Layer 5 of a small transformer language model trained on English Wikipedia (9 layers, counted from 0, width 96). Numbers have three digits each and are written without spaces.
In attention head 1, each number of a token's query or key is one row of weights dot the token's vector x plus its bias. A token spreads its attention over itself and the tokens before it by the softmax of 0.177 times query dot key.
The model reads these tokens: "l" "ie" " prop" "os" "es" " to" " B" "ao" " X" "ir" "u" "o" " and" " she" " rel" "u" "ct" "ant" "ly" " ac" "ce" "pts" " for" " the" " s" "ake" " of" " her" " b" "ab" "y" ".\n"

Query weights of the head. A number n stands for (n - 500) times 0.0012.
q0 (bias -0.001): 328693515287372607439588366646449482366427524456654590249588691610662532799267657341277489245900673565589662509479443588443403646258586565317368450511320291550377334361757677532472499446562407497378529308513508419427554386689414595670834521562478478489534449348582411512562614414442385657
q1 (bias 0.054): 588585595386456377406494737576490314516528480509435580312529324367499451521715500619521380613441547497436581435569578449805531348547381466348303268724490590570390458284484916663599506352448496545701461470400315462676622491592435360614688411448268450430401309528578440559634528635301411649
q2 (bias 0.014): 426517726891253412310282764613621542533423519286504513271460624538570551762333583581524611215428388683456483652709558550597439410710449722405436396301309487383479526174375487668303453432707447439496573330346601451504628771335509566424587635610329652592584342273382475704756528177217440570
q3 (bias -0.013): 469539493290241643269551527644607404246513429654349430290249468381756537450654553614510552434589813492401543302547478771498579600253435770374396426707622538455672514587654516659452679523416752203485540331418246358223553541750533560606375679551471436261393487759489314649395253454691468648
q4 (bias 0.053): 541507408407547467547619448577526344344483490569529510452243430473369629465505409372392175498515505636574597327709649479612496456588592328579687556491326540684282381644554465412651588519328533504391544454612410487507515463611641379625577355246463430315430374525460451683693423663526556413
q5 (bias -0.004): 521337639603591763443321472859546156528684543444408610560622385686554609499563498754312211633748475365549606485473498493505487379401742678539422418573503471812437338299407538383670462511525524568408394604811128345377402367513479510508446220592324414479198380583614600160478624489538717555
q6 (bias -0.004): 545355199724603750577625226502497548369495360722593459518654403671590356518158511269676664539329399391560209773541461265543531735393493373669638499513701644512631632682350317579531350691432730568544558519347432538430337360560592652525390431452647473665606666683296495370420576655539513412
q7 (bias 0.001): 481627743487436346509298564289294464564327433644564433706581696351570403552564317503657724594395580648294444801648554585388485582616375512378455494443470793275448499526505538549244340433581312586709395377262541613703350828293524704385493585548520517746255554543438332430523762472361456608
q8 (bias -0.032): 621340569342405427328536368482293374751332587415764518670593670436505541531606410655400335599605662334556635653293404617374257691479604788747325217613401491435688484274665302683621470678869617305478606620481405368516264309812514374557504541636354226535516583363580557680257447250484523654
q9 (bias -0.061): 519328658738533660607542267554547789515579450335540484622708680311483536484342525612581664403512442453510290639529354555357306633485518576825660340662547490473718768500463439545540578488622662496300420518627563436439450451486473601428308484688609501642376382425359649278254370364555529350
q10 (bias 0.068): 423398453459765506555549372652433736328622448203548629510501419646406488548452720364551325308502315639389564352506566295528427544569535531439766520573354415626371566377556590501508552473465450733493426551515558590651393341367606503602343361539473503565506446455415653475673393473424656459
q11 (bias -0.023): 599490351143431487546482575325731530312408589543310420636379422435393527088786499434407377701208577390653513371429484544494667444572539346652484686608724487642430346700493320344348616495191614447521394713701466454580589297575597476556396363441535667422412721633671472526417337636768482392
q12 (bias -0.024): 505286255577415450575462640448737494538307601498358323311329358407298540406427474574452441543228440494635523747454502452537481563619621370694249503458806328564439634451350320621581486732328791316439668469521645262412731286620567438463509618523431716415785704491560300761597310688528403622
q13 (bias -0.015): 504499300574267280565277537458602803173306422437273222374494380436429612385409524264548711379032456733385364592497480484581635649475370334620522616362628549564372549600324573484323540859377567376613608574493538476795402349558618595424314589575588831748425739590465227567530483477656555526
q14 (bias 0.070): 742483487523604481614289261565592583379585420389613781355277617496692413771471703691365769257648448670493432583541594451382425572470305465358286404608312395470787633202508179759554608249556467618521675341175464616315683550717553482605475516594520455236557331195637600531422557505392371342
q15 (bias 0.054): 742199361429649319572295263392342635537367431399676435784488286618552396515597751419570627461371255260678408636505596314294552491642430357845587591667692656527419576411482289535585302611469588710706463823572429729449351453343506553570396424489367389505425653343412534514430495619438478352
q16 (bias -0.053): 185663468561664578443446957597562406533431440421349344432641434355340529488678445743589359595463659516469554513506369725430535247440621699508358345512642435840515420580262663556125506658504479448311362549569637232652525309567398614462564526578494593604483562793718320249495649310478551786
q17 (bias 0.012): 476578515883538381483476507417515438535467499519544535470533510668664375784233620699531727498618589464283435805373507333419539476551414529467329367394482444488615462158475342617334319462584442445781411418411444584308480751640732658255645632567380500526552575374492474386724719413327700632
q18 (bias 0.005): 549390433613688395589244374563613665313507359351470453481500480408603708518555602522571811277537450699343300548569481669382499664412438538583452601520615456506692506491351426620276537594425526384323468522386652364550372278606519693459581470600565618559562511641615402020273720503464337497
q19 (bias 0.030): 677362187423513712490669501591357384569553353514547646562429548503484391532692566445316405507134370286587543549433529528519648290530493700495553242606547549628462374425389466871519631590545548458504441663282440427587670382527417376675302334406332524300878607615477705726614397536361178574
q20 (bias -0.088): 563608562434525562494373326384515346655335696487518353504502356600540497501487332419662585598701617478588453641437357671626464368630595532504526680301359437471607608508590400288600661389477452593674517314545677376400385601375401585546645582264642483461403457537551398716442498546581445489
q21 (bias 0.019): 345794695360513478504854588425303584473451426674670520436632715451465376410560641280551318479506403201638428318457496446382402555549477625527702348727591382453370569628706714595606323711602419560548419696583449686679456325591280623538507533330399211720418454496356506689576172367327494503
q22 (bias -0.052): 399673704539457611435565429317454533520486701508424470556557566687730457670406635575361494690697788312642544190309358593234560464538576456591376553608474315570530429333873507184579354441557225617527362541652438559287407472461589713552656631414501424540150648428675691347459479289523554356
q23 (bias 0.088): 511426616203508388484535500496545447334527474515488611472419586445457462528760541623387493619630593410539712550572670385611471410587461439589523525518382610534505309514455542536599486355320516509272459435380217548301549490690710327606533300345244445311490439580551515455518537561404357378
q24 (bias -0.087): 464575473721427505652661405585531567609368562419502647532520507448307559444210447334689743366271513547379416821698305605497329600514505561495570443415575286425607730503349463707349600529579544647683500530585531504573492572523411610378468479624745555775450416332509467588473623622568520518
q25 (bias -0.013): 521243568538299480321378557556431493729500465536302443675561443467466385474667428645603567568555552407499610712487528324503738321365276408541427471589565785630292518470311656462535576379441596462417471471443436519442519750221524445409301499842412716508530454418597456432526590625477466643
q26 (bias -0.014): 735510480699453475459365391813462479621539542517435622551522364741446567514474579585410489307425191480592594326118487540351565477585522403465497463713538322635279804377507617390815341498689283602647621790573491732691398322473302422374467384636503593685357344027559523609570342582384480462
q27 (bias -0.063): 580502376893330418669469525554512415569202577372481485454579368494267604538231426471469726478247584511526489889554369654539471421529627425398369461288587320488551664459302378613488488715661615438580683583555438446477430536518431529420419604665467535610478473251524361657680659579519414602
q28 (bias -0.057): 584355404437634713605653199414541738584740607484507521815607625604592477373461594558647552455770559323479398196521396494411484574333502480512640614647570399422535668606631223355594541293548612622335229487681672469170372471184608529321368438676753644428653459505562602313301430646858578321
q29 (bias 0.035): 479422151351726539415466461714344461599501458417763461581306407545676635647500624738541568217600348626403541202436526611354464697388404854281300600525523517329433458336644097626412412599657608424517616628395647515357567404350357487389488546523511416262647717474589551563405582426600696672
q30 (bias 0.001): 642567759498458295526469434307584587456374432210447329558382511341358431535821432511549482537440708557439555404667494739397518450768506422727677495511464442458621597559608489623332603304278404402726475326810532589497529767635554558728610579307415430356133491532292349693548293619470304393
q31 (bias 0.008): 536298607812694515568497429427515591679592534403576761648580557555349527607367707574566530506504417407550536675685508440323401471572538593668479375494549341269489541337384293591490513532527510771383614629355385444180465515426520647566358431648374386565617451371621572328432731277430474281

Key weights of the head. A number n stands for (n - 500) times 0.0018.
k0 (bias -0.021): 401567533549544555458569484527460453473465540508698503466616653485593501645367369523505344550529660479435540499425217560585486448433591552426484485510303492435623557480565533534581555499597418471483380473478365383504504511587469459445624565523700363635443408370513491417501453378466517632
k1 (bias 0.092): 485584472499444505530543450448548581502530392403191554392527426491551489584511806434518561436462534410466532546502505476471599551483384479576545455465504370487589556450503551637549502581474444484537567528331457513556551506544470616548449492592393526508534411508503591562577468472475423414
k2 (bias 0.092): 376616507548511413494576473505509551428444519395301570438516441570669512547488884492455722509435584477420467547473408590332579516458409556509428412601468376474484561309552577587486504497469342544557517505550488530526515550622516604523509554553529434506466435446508507547447573385442510513
k3 (bias -0.103): 430471552430370614408520483399561516481485561552479459448506605441580625492603394524596360539510730479500594419520099501543561522392538598434496600478512513464466387501632608483547629548538585326375440423423412353530506504585650500459524529480527518323451582575632370574471411399541489598
k4 (bias 0.118): 612515471466498416534519486477445610411540445469175593472480544542504493435396872494449545413560470508447476471422703442516542523483413416563503559469472322507539486529505573497486563518430512505521548559457497591521532463516545495510519439499508550473507457588482578515609502511506475397
k5 (bias -0.092): 515459384620603646520537476445627391633451531426705403491460455496462528591517136584535339529544582541478565578359588479613469573509512412340439502386446428464459445496456470448648461587609456495494419460474644405485368529482591426462421507576495508497568520490578565422474478511523516611
k6 (bias -0.029): 440415495572544456460538436477472548320636615658566515409458457355294513436512548568584477429634330547641409506564681298491561402437625522489542458553649563608404497615434538421554515525413489420456396425540503521597539359266359507594501499489446434678353626472566404331447434624554528447
k7 (bias 0.078): 386507632486486398480644565562487534573566430457441529486565412392585482570571636540514627522432456553423448505637899554519560542512422533579508339526478549413606608440478475459415346492411412528465528520552477588478505577519377521508434606463316468537505451527358596452324426434502510352
k8 (bias -0.081): 511468412568500558414569572490565430544364558585719462516426534517527571559461229524594379537454522560489502639582887462528411523537503548452471388398509586413491402492441388594524498475549500424491526390512439539473526589523523440376444571364608378388524490413462406594477433555503449560
k9 (bias -0.114): 463484547512523519493515552443612386587422617495827408475426563514469530426594115520519485477498500547576501526540470523503385511508575516460504526545529620473446401592503447450509424479550476489452417409594563421467432539460462443481519556426605421549431585488515420424400521553493536615
k10 (bias 0.085): 599548540524517437597544416499459617399546508446313563435486532582508499449458813507457621436472457437491459463444259483424571563461428491511474552521530390464537578473524487600530538569423424586536521559535542550546478410473462517527509544547477508569509433505520614487542524525530431400
k11 (bias -0.051): 606391407420432542495380534455460484522518539520558394582472427482320507403580316430479341483539541515564546405494210463681547415561558414533557637498503618482433433609596579411450523496523690499540598487487534466436472524381573411523473385569548632428579559582489464558616485539573533496
k12 (bias -0.011): 588413349539416570438327522450535452369406530569253574515395444577341516422516678442466524461437542542507495505449415451561607296489487495508572538485579529640381417438483633521384574482452580410603545511422453535598570530606566536538481409575593515430460510585538401649659513617523557516
k13 (bias 0.005): 396457494412475518561538578487488574402540611557396536494547367476362484353533601491564517459339540565493445371542013459580628449520537448564620649589614581522387513608576732475359475498440537599545495530534593551507544477403514563545550418533456572485415553601451434452526443608503533446
k14 (bias 0.096): 531500561509466491487554400504477622474475606407285585501412564575613489559483923488481685446474527449460494524491283506390576571418468555475531489485470392492529573415523460606612583401432476423533420449539432530548495492563512517577504549569534496548501453419548581566497496424488464475
k15 (bias 0.047): 636492440591461505567476525483475628394611584470356484535432480549353589469507843457460602407510385412611404490536349415478556610607433499526478438456568489467454606451531354496588519438416431508602495449534545652554524482473476476494351543591492578651482501424442565484604428548509529293
k16 (bias -0.098): 374456440381472617479376632472545333676518467503634442478607403463481475522623135558489351623349582602518548568487471565638437352432533493482397533495501614432553439447417622461403423611599457489502466494466577377438475513398479544492496549471493514492614557509542495488503532504567449621
k17 (bias 0.032): 430561587643493488391535485591499557494470622439268507488564424489607524617495693506493635554442529473433561542535399541442625512501533590411399305519527380466493644315408460605626462414520308502513440481533414522590533509477447544519476535570436522568484395390609515450331509468491499459
k18 (bias 0.017): 415376537376531561535456516474577629538530580446343507454464507474468447478551667637514645396367629513486465476522130558362545507327539551354543564554584551520537490530433546465502520424490467499510298395596582480445496520483415482542457618544540562621493562489504623399405477490613502412
k19 (bias 0.068): 619503389543482492483429474371509574332589424524365519450428447515510502502532896445578432388494463434529466530602434424431533449429389514612432429441596414506483469393468472626525606620458600351581614519487444617542516478505553498473509539614459487514555566404600470640683535553503376599
k20 (bias -0.098): 502492503437484539465511544522448396623483495561769439527518497495433479546535065526494410549536492567463484566513706477530395435584534480435476511459420562579466455596524493444443483504562519452460508490503500522535515554527574420514527448400572437439490536480422419533484559488524588554
k21 (bias -0.036): 503724555591496369505525518548422475502572449633819449477614647522527538438511495392513417459506345377632646475596484499543434541572576422577466496460484504350573520465647532566423537519541388608429590510452415457479578400459320663373524580491546436660399609436533378511624462449450413451
k22 (bias -0.102): 473479563494490528430481527503473382656485567538811390586577532477447529554507070491471397670537560463549596532452257542562405478542632438425501493488407559417498514516521477426565437468626509540470482477558473433476475545518573431455537492475542475514486456417513443461457506439478565566
k23 (bias 0.112): 582470533531454523555503417475468578428556449404141550477428513541586496515442882477456575446505530429482506484513545454460621562438396457540475513541517386439562532465533530547575552465425514541515502514484440514519510515540490555521451501585493576538499416491442636475576485473559449384
k24 (bias -0.116): 425494502460542447514467528459573379550449627504856458442525509490402470460548135494509434517430466614462493482532539465541386482569630561432468490544475592512450437620513504539406433513608506476480515481497501437515503571417429492546545518516500437492459562486528412543405498530449596658
k25 (bias -0.027): 487492379562516789583470494367629362508542455426400433527538360406551540523685330524440481543487547444517408485503409467700500494579420524569524450578630556527463531469447454419542421519437516493565550533511504455522488567477593466474454476487373550489465486618427542496439388554459542680
k26 (bias -0.055): 491596377613618580596546507502493443648449623520894468581487459559428447458455313370530459481384391448520523579335185521553387565656480451397590509451479491545487458528426498509515490445621517497505587526565548462524509479585551496450530449528465510547468539489529427560588537491350553592
k27 (bias -0.090): 415452412531541504445495571487598376589363615541762496537516478502417490505475204502492371512349477599442463543485593468562406477571579540475489471469466561582376424513452570506446424522583509474503488447483467482586553624488502505505554464539513481499505534502464389540457517510428600672
k28 (bias -0.116): 545446501505526528467432481491491342543485543494817424500497567458436537394554082577488439530643485502556517491501326512502380495512605554430476562498521636520483421595492388404555508441540590458461503485545525439501443512432520351448506453457623506503533539523545468467399536555538558605
k29 (bias 0.063): 537438493557496457445515489569462570364515480581265600423465520582581541529461868566533575448531469507441438502525513551342574576465518657431482515419511444541567473334402386532550606498483463399549507500500536632508479420562498486417388564398513507354660517449580493567504442392532453428
k30 (bias 0.053): 618561640282330263546455588449533716604423553362389435565442615490494544357647495401440617493397666490472553434540395561545512595617325470583459536597443441377496516579627606464358529469490459420455519565427482633521511616622542514545521557498574565533489413451431515515522510479602568348
k31 (bias 0.054): 510483517558538471541431365492613543447490639460492475446419525568551524499460728606409688491468475444577536587478403487375481526412506522346403449546482477452520617320522381553558413488490456578555404402604483494527414609480505524489402572691539536637509455350560648497427479518436560528

The vector x that enters this layer's attention at each token. A number n stands for (n - 500) times 0.017.
0 "l": 482518473516490568548442535451498444523484498444749462527542516503516556463477097481569572389491553451456565492494735530507419487499566461465584532532542551465428501449486483510552524458593497461564489477493501448509419388516541481410520555530466552503434553541526482494440471519472512477
1 "ie": 493499473458483459508447542460494490535541525452822510498516486488447543478508035494499481553501534515495519475438695491592395506510464450381547533525566596468481480454454425489508483489593495471521510514496478439511513460521542465580490546494512451501513500469542530502552515502481485535
2 " prop": 483468453522556510603502518490495476540480537472770446481534468507513515478500017552563459486522513525480505540398657449526440531601552500444541529521501562484509501458457543538561538417539538502562531443465548499505512463547557450425462441477552453470474513554476497522424433482417504490
3 "os": 519499391493477511529485496530472500520513527503803468503559448511451562478503020539508437495482483539504534454446682531521427526547554456413472583520450559524475544471512507463516501451573489550471486472425493509502431471521577434523484511523545472440553556507505513521523515503452435524
4 "es": 539495429462468503528498523485456502514542539507820499519558470514404564470508034532522452500495493535524568475431692456528414490554532429417510555495495574487472503436514505459547490479579509479502491449508512517502463432484582408550479517538533480472518501493519489523550519495461476483
5 " to": 532424427495482476498500502446493513527461543501789469545540474529447612492441079465539424483475532476538564456465703452545425467485519445495562547490509631502411462454486544506538504476598511564541509484519447473491472499524582414474527511502545470449488515501472474541567474498482503501
6 " B": 545471442453591475536487508493529484538522466423784504531579460510432497468564050463546447493445482528386585478447693508511472529578507491447557528520558576452486462450473489567468459468565583527525471463552495426529499469541492478468498521558481459500486481505505488560519482460478486538
7 "ao": 480493415427549460510473546482512551593488525479759485493536464492429513501546078499511451482412519555490516445452693514578344487533548476452515531512526587500462505497450489545442443438582479535505492438460451446487463489515502383550578532537517494522507557501522521502604550552477474534
8 " X": 497441436518553422460483549502502510566488499483762493530563487514344555480562081484539488515446532499402592501417687532578430487499512484438631530518530570499493469512498506543439428480588514535547469465521524443476504483543489425447511483514470471502522489513506519517555514560445433490
9 "ir": 478500389487473428530505535481559540589449491455771401520529513469411535468524038499456503523458528574446531422469680498592374509565516512462470512499525572442470486466469556536519494461529540510508523501478536459605505483531506450520498504491509470499533565510499485485568529518488435502
10 "u": 510501444478491428550422561515453520567500527447742452473528502478389540491584043486494475529450542574432563470436687490639393494541528474452461537507514564498458483473502413521475433480557546514482489499488467432550472512496556457563526523500504482508497540476491513517581533542508474534
11 "o": 557485456471512417559459581502462479546504546468750437497531460501396518524582038489521435523453524595453543511408683495601374469540558485449466575527530558488464495498512513477485498428544509511507504481472457460494446496526562416553466530496502498511481512490501554500544549527477501495
12 " and": 513425526467536412504501501479562523529438518477746446532512483489411564509487055529552454520506559492536581451441740415559416492535525436491552527501519580471458468515469548483540495475530536526487528492534445446502493505560527436458499463517507472504482533462476490507571496493425527543
13 " she": 526440509467538455502532582480493475510500495477749486576508512472429519481485036458558465503495504522482538465448712462574382495526477473456548544574458568459497442487420518537518549425555512467514509565551457446497550443598514460503493507483538463503429507496497526541547479515462506533
14 " rel": 512450423577486495480506520471496479547454469456751398498540513485423582475519112515476464483536510425501564455432698512585409531512573501442631502533530576507551463474472460475576449469564585489505517467471563516560534484556589404475497515445511476486522536551452474506433400474496498487
15 "u": 522477416454497502532442506506434521535523547489776441499525511477467561493567075494478482509496538515476511423430721492575392538530535505450479562530497561481480504454520355498516417493581586492459505515479479450524464479477553449549505543467530467444541555483501502571558448483521480536
16 "ct": 524446463442485487515461432478508486508479555504787411519564501537478574493537041561494475519510532569527503482439708463530423489594516540421466524489485535489529539458533465519584502501524526569531521451498506446520440478491547425487484468420507508446519547563483478534522447499470464470
17 "ant": 557459463460497447518451474473526430572516556500781448528547462525445565498539078514483479560508529541514468480426708445549359497521516486419483581500520564482468562430500484476566528491535528548516550453465489445464455461514519428556437464426503510464486555527518549538537493489454519545
18 "ly": 577460462474511493517513521468520434513468547524752481514495507533418542524475032496505501480486521557543547460450719456531446492533535504470536543518520638478468493450466494454497480439529540584500497501515499460503501459560585393544485434455530498436468498468546487542554472445462487491
19 " ac": 595398538488523470565517606484466448539501488486747452492526495448476478488499093514526381531520487557456499467479656503667444505581563498413478568543468561467510513486390483495566497423580575465544517517462480498555441405513509498465441511454521492453566536483464528533479532519485528418
20 "ce": 541448474432511483558501482485471485553500557489790504525524528554451579490513064532490444529503492572519550497427725454566365496520496469415547570499541568494510468483488505427501516463511504490532506483537520443481448453513536414543434485436528499505520522516523483515541476523445464454
21 "pts": 570495469477494492587529505469461482529515537545781455541531493528389569448502083506508433518495504514568560479444716419525399450583549504437476550512500578522525504463481538478523504452559483506539498440504539469505425448513574403509484462468505493427512502515531483542540493524466469416
22 " for": 476441458509528501491537456431533515540505525478759439533544434509408613503535101473538436500484502490548544445455754412579416469514472492464526578481523585526472492498494511501558507535566543492518479477484481428477460510508551459440510514483516497452473519484449473602567468516474500507
23 " the": 521456498469520497455440505492538480562458510471737409516543457517464542505498081459527446509507511405472541478480773454553442468515509476456511551484510628510480539490472530568580526492531599521493484497460439396548484513509523465491459485551551464446477498505490529549480511501458483549
24 " s": 551407537521485521493499503470483509571514504471718475540586455480481539498558072519507429505494504537409477494462717478492440571479537492436484569516546591515468474492478443523598496497593571480485479432467504387574465517571480438478511453537507494419571528542416481549486542482480470464
25 "ake": 538447511434548468498424517458512501512548550439758525489577514516410541551552055504505428549499533550532496493478747460553437515525527492467532548487546543494468458503458447536500510441553490514484520436467547406499446468485485415556415499498524505448528502533506524515525497497494437510
26 " of": 531447466481524484503483484466543475550460529460751473547531457517435612505513079481552447524475519489550550511473780424545435475472466469449529606474530579516500467490470511504547495499559550511476473441455490441490496497500520458463501532524500472448507484507431486519527493507486527552
27 " her": 530466513452534551474494548473530491544486476476731450543499444453451496524475056507571485517514506514480484488492745454600414473521452456421506531520550602472468488427401504571565543477557549488482493535544441443537504443511512441568516502491533455447453475499470540525518493527535517524
28 " b": 524368503474548557507473528495498462496521471447753473480548478529509452488512066544533424536503491575430551511439733457535478544521505456424550564503558548479506450480399475562516459471579611484520489466523520432558500481487451474460512534538498523456505493522451506553463526499496503511
29 "ab": 467460407500533505549474457548468438552497486450776498497510467504504551499515072511532426538484487631447563512459731468566404487495467453423574570539471557528514463432433501547498501485528545510498509441476509459517502443473426468497512512515523492508493578545557494492490503507510455565
30 "y": 518468461507534458532491524479525435548529532506746523461496498505442492508472042523505439549478481609507513441419757456581426445498506469381525531514535568463489480491435531541500517466545543486499501496466502437550497440506486483522455525523510493490506546495593516479548500508475466518
31 ".\n": 501498515537530522528522508458470481534518459458785414548521547514451571476489099477462454544525490421531525462461796503513403522524526474460491525582551539511492496481442457545537463472536510493537493479528434475471496457529519447404494519537496506518506492494517493506491495496465486519

Token 29 "ab".
To which token does it give the most attention? 28 " b"

Token 13 " she".
Which two tokens does it look at most, in order? 13 " she", 12 " and"

Token 16 "ct".
Which two tokens does it look at most, in order? 13 " she", 14 " rel"

Token 20 "ce".
To which token does it give the most attention? 19 " ac"

Token 18 "ly".
To which token does it give the most attention? 13 " she"

Token 30 "y".
Which two tokens does it look at most, in order? 28 " b", 27 " her"

Token 22 " for".
To which token does it give the most attention? 22 " for"

Token 4 "es".
Which token does it look at most, and with what share of its attention? 2 " prop", with about 40%

Token 12 " and".
Which token does it look at most, and with what share of its attention? 12 " and", with about 50%

Token 26 " of".
Which two tokens does it look at most, in order? 26 " of", 22 " for"

Token 21 "pts".
To which token does it give the most attention? 21 "pts"

Token 31 ".\n".
To which token does it give the most attention? 31 ".\n"

Token 17 "ant".
Which two tokens does it look at most, in order? 14 " rel", 13 " she"

Token 28 " b".
Which two tokens does it look at most, in order? 27 " her", 28 " b"

Token 11 "o".
Which token does it look at most, and with what share of its attention? 8 " X", with about 40%

Token 8 " X".
To which token does it give the most attention? 6 " B"

Token 14 " rel".
Which token does it look at most, and with what share of its attention? 13 " she", with about 40%

Token 15 "u".
To which token does it give the most attention? 14 " rel"

Token 9 "ir".
To which token does it give the most attention? 8 " X"

Token 23 " the".
To which token does it give the most attention? 22 " for"

Token 5 " to".
To which token does it give the most attention? 5 " to"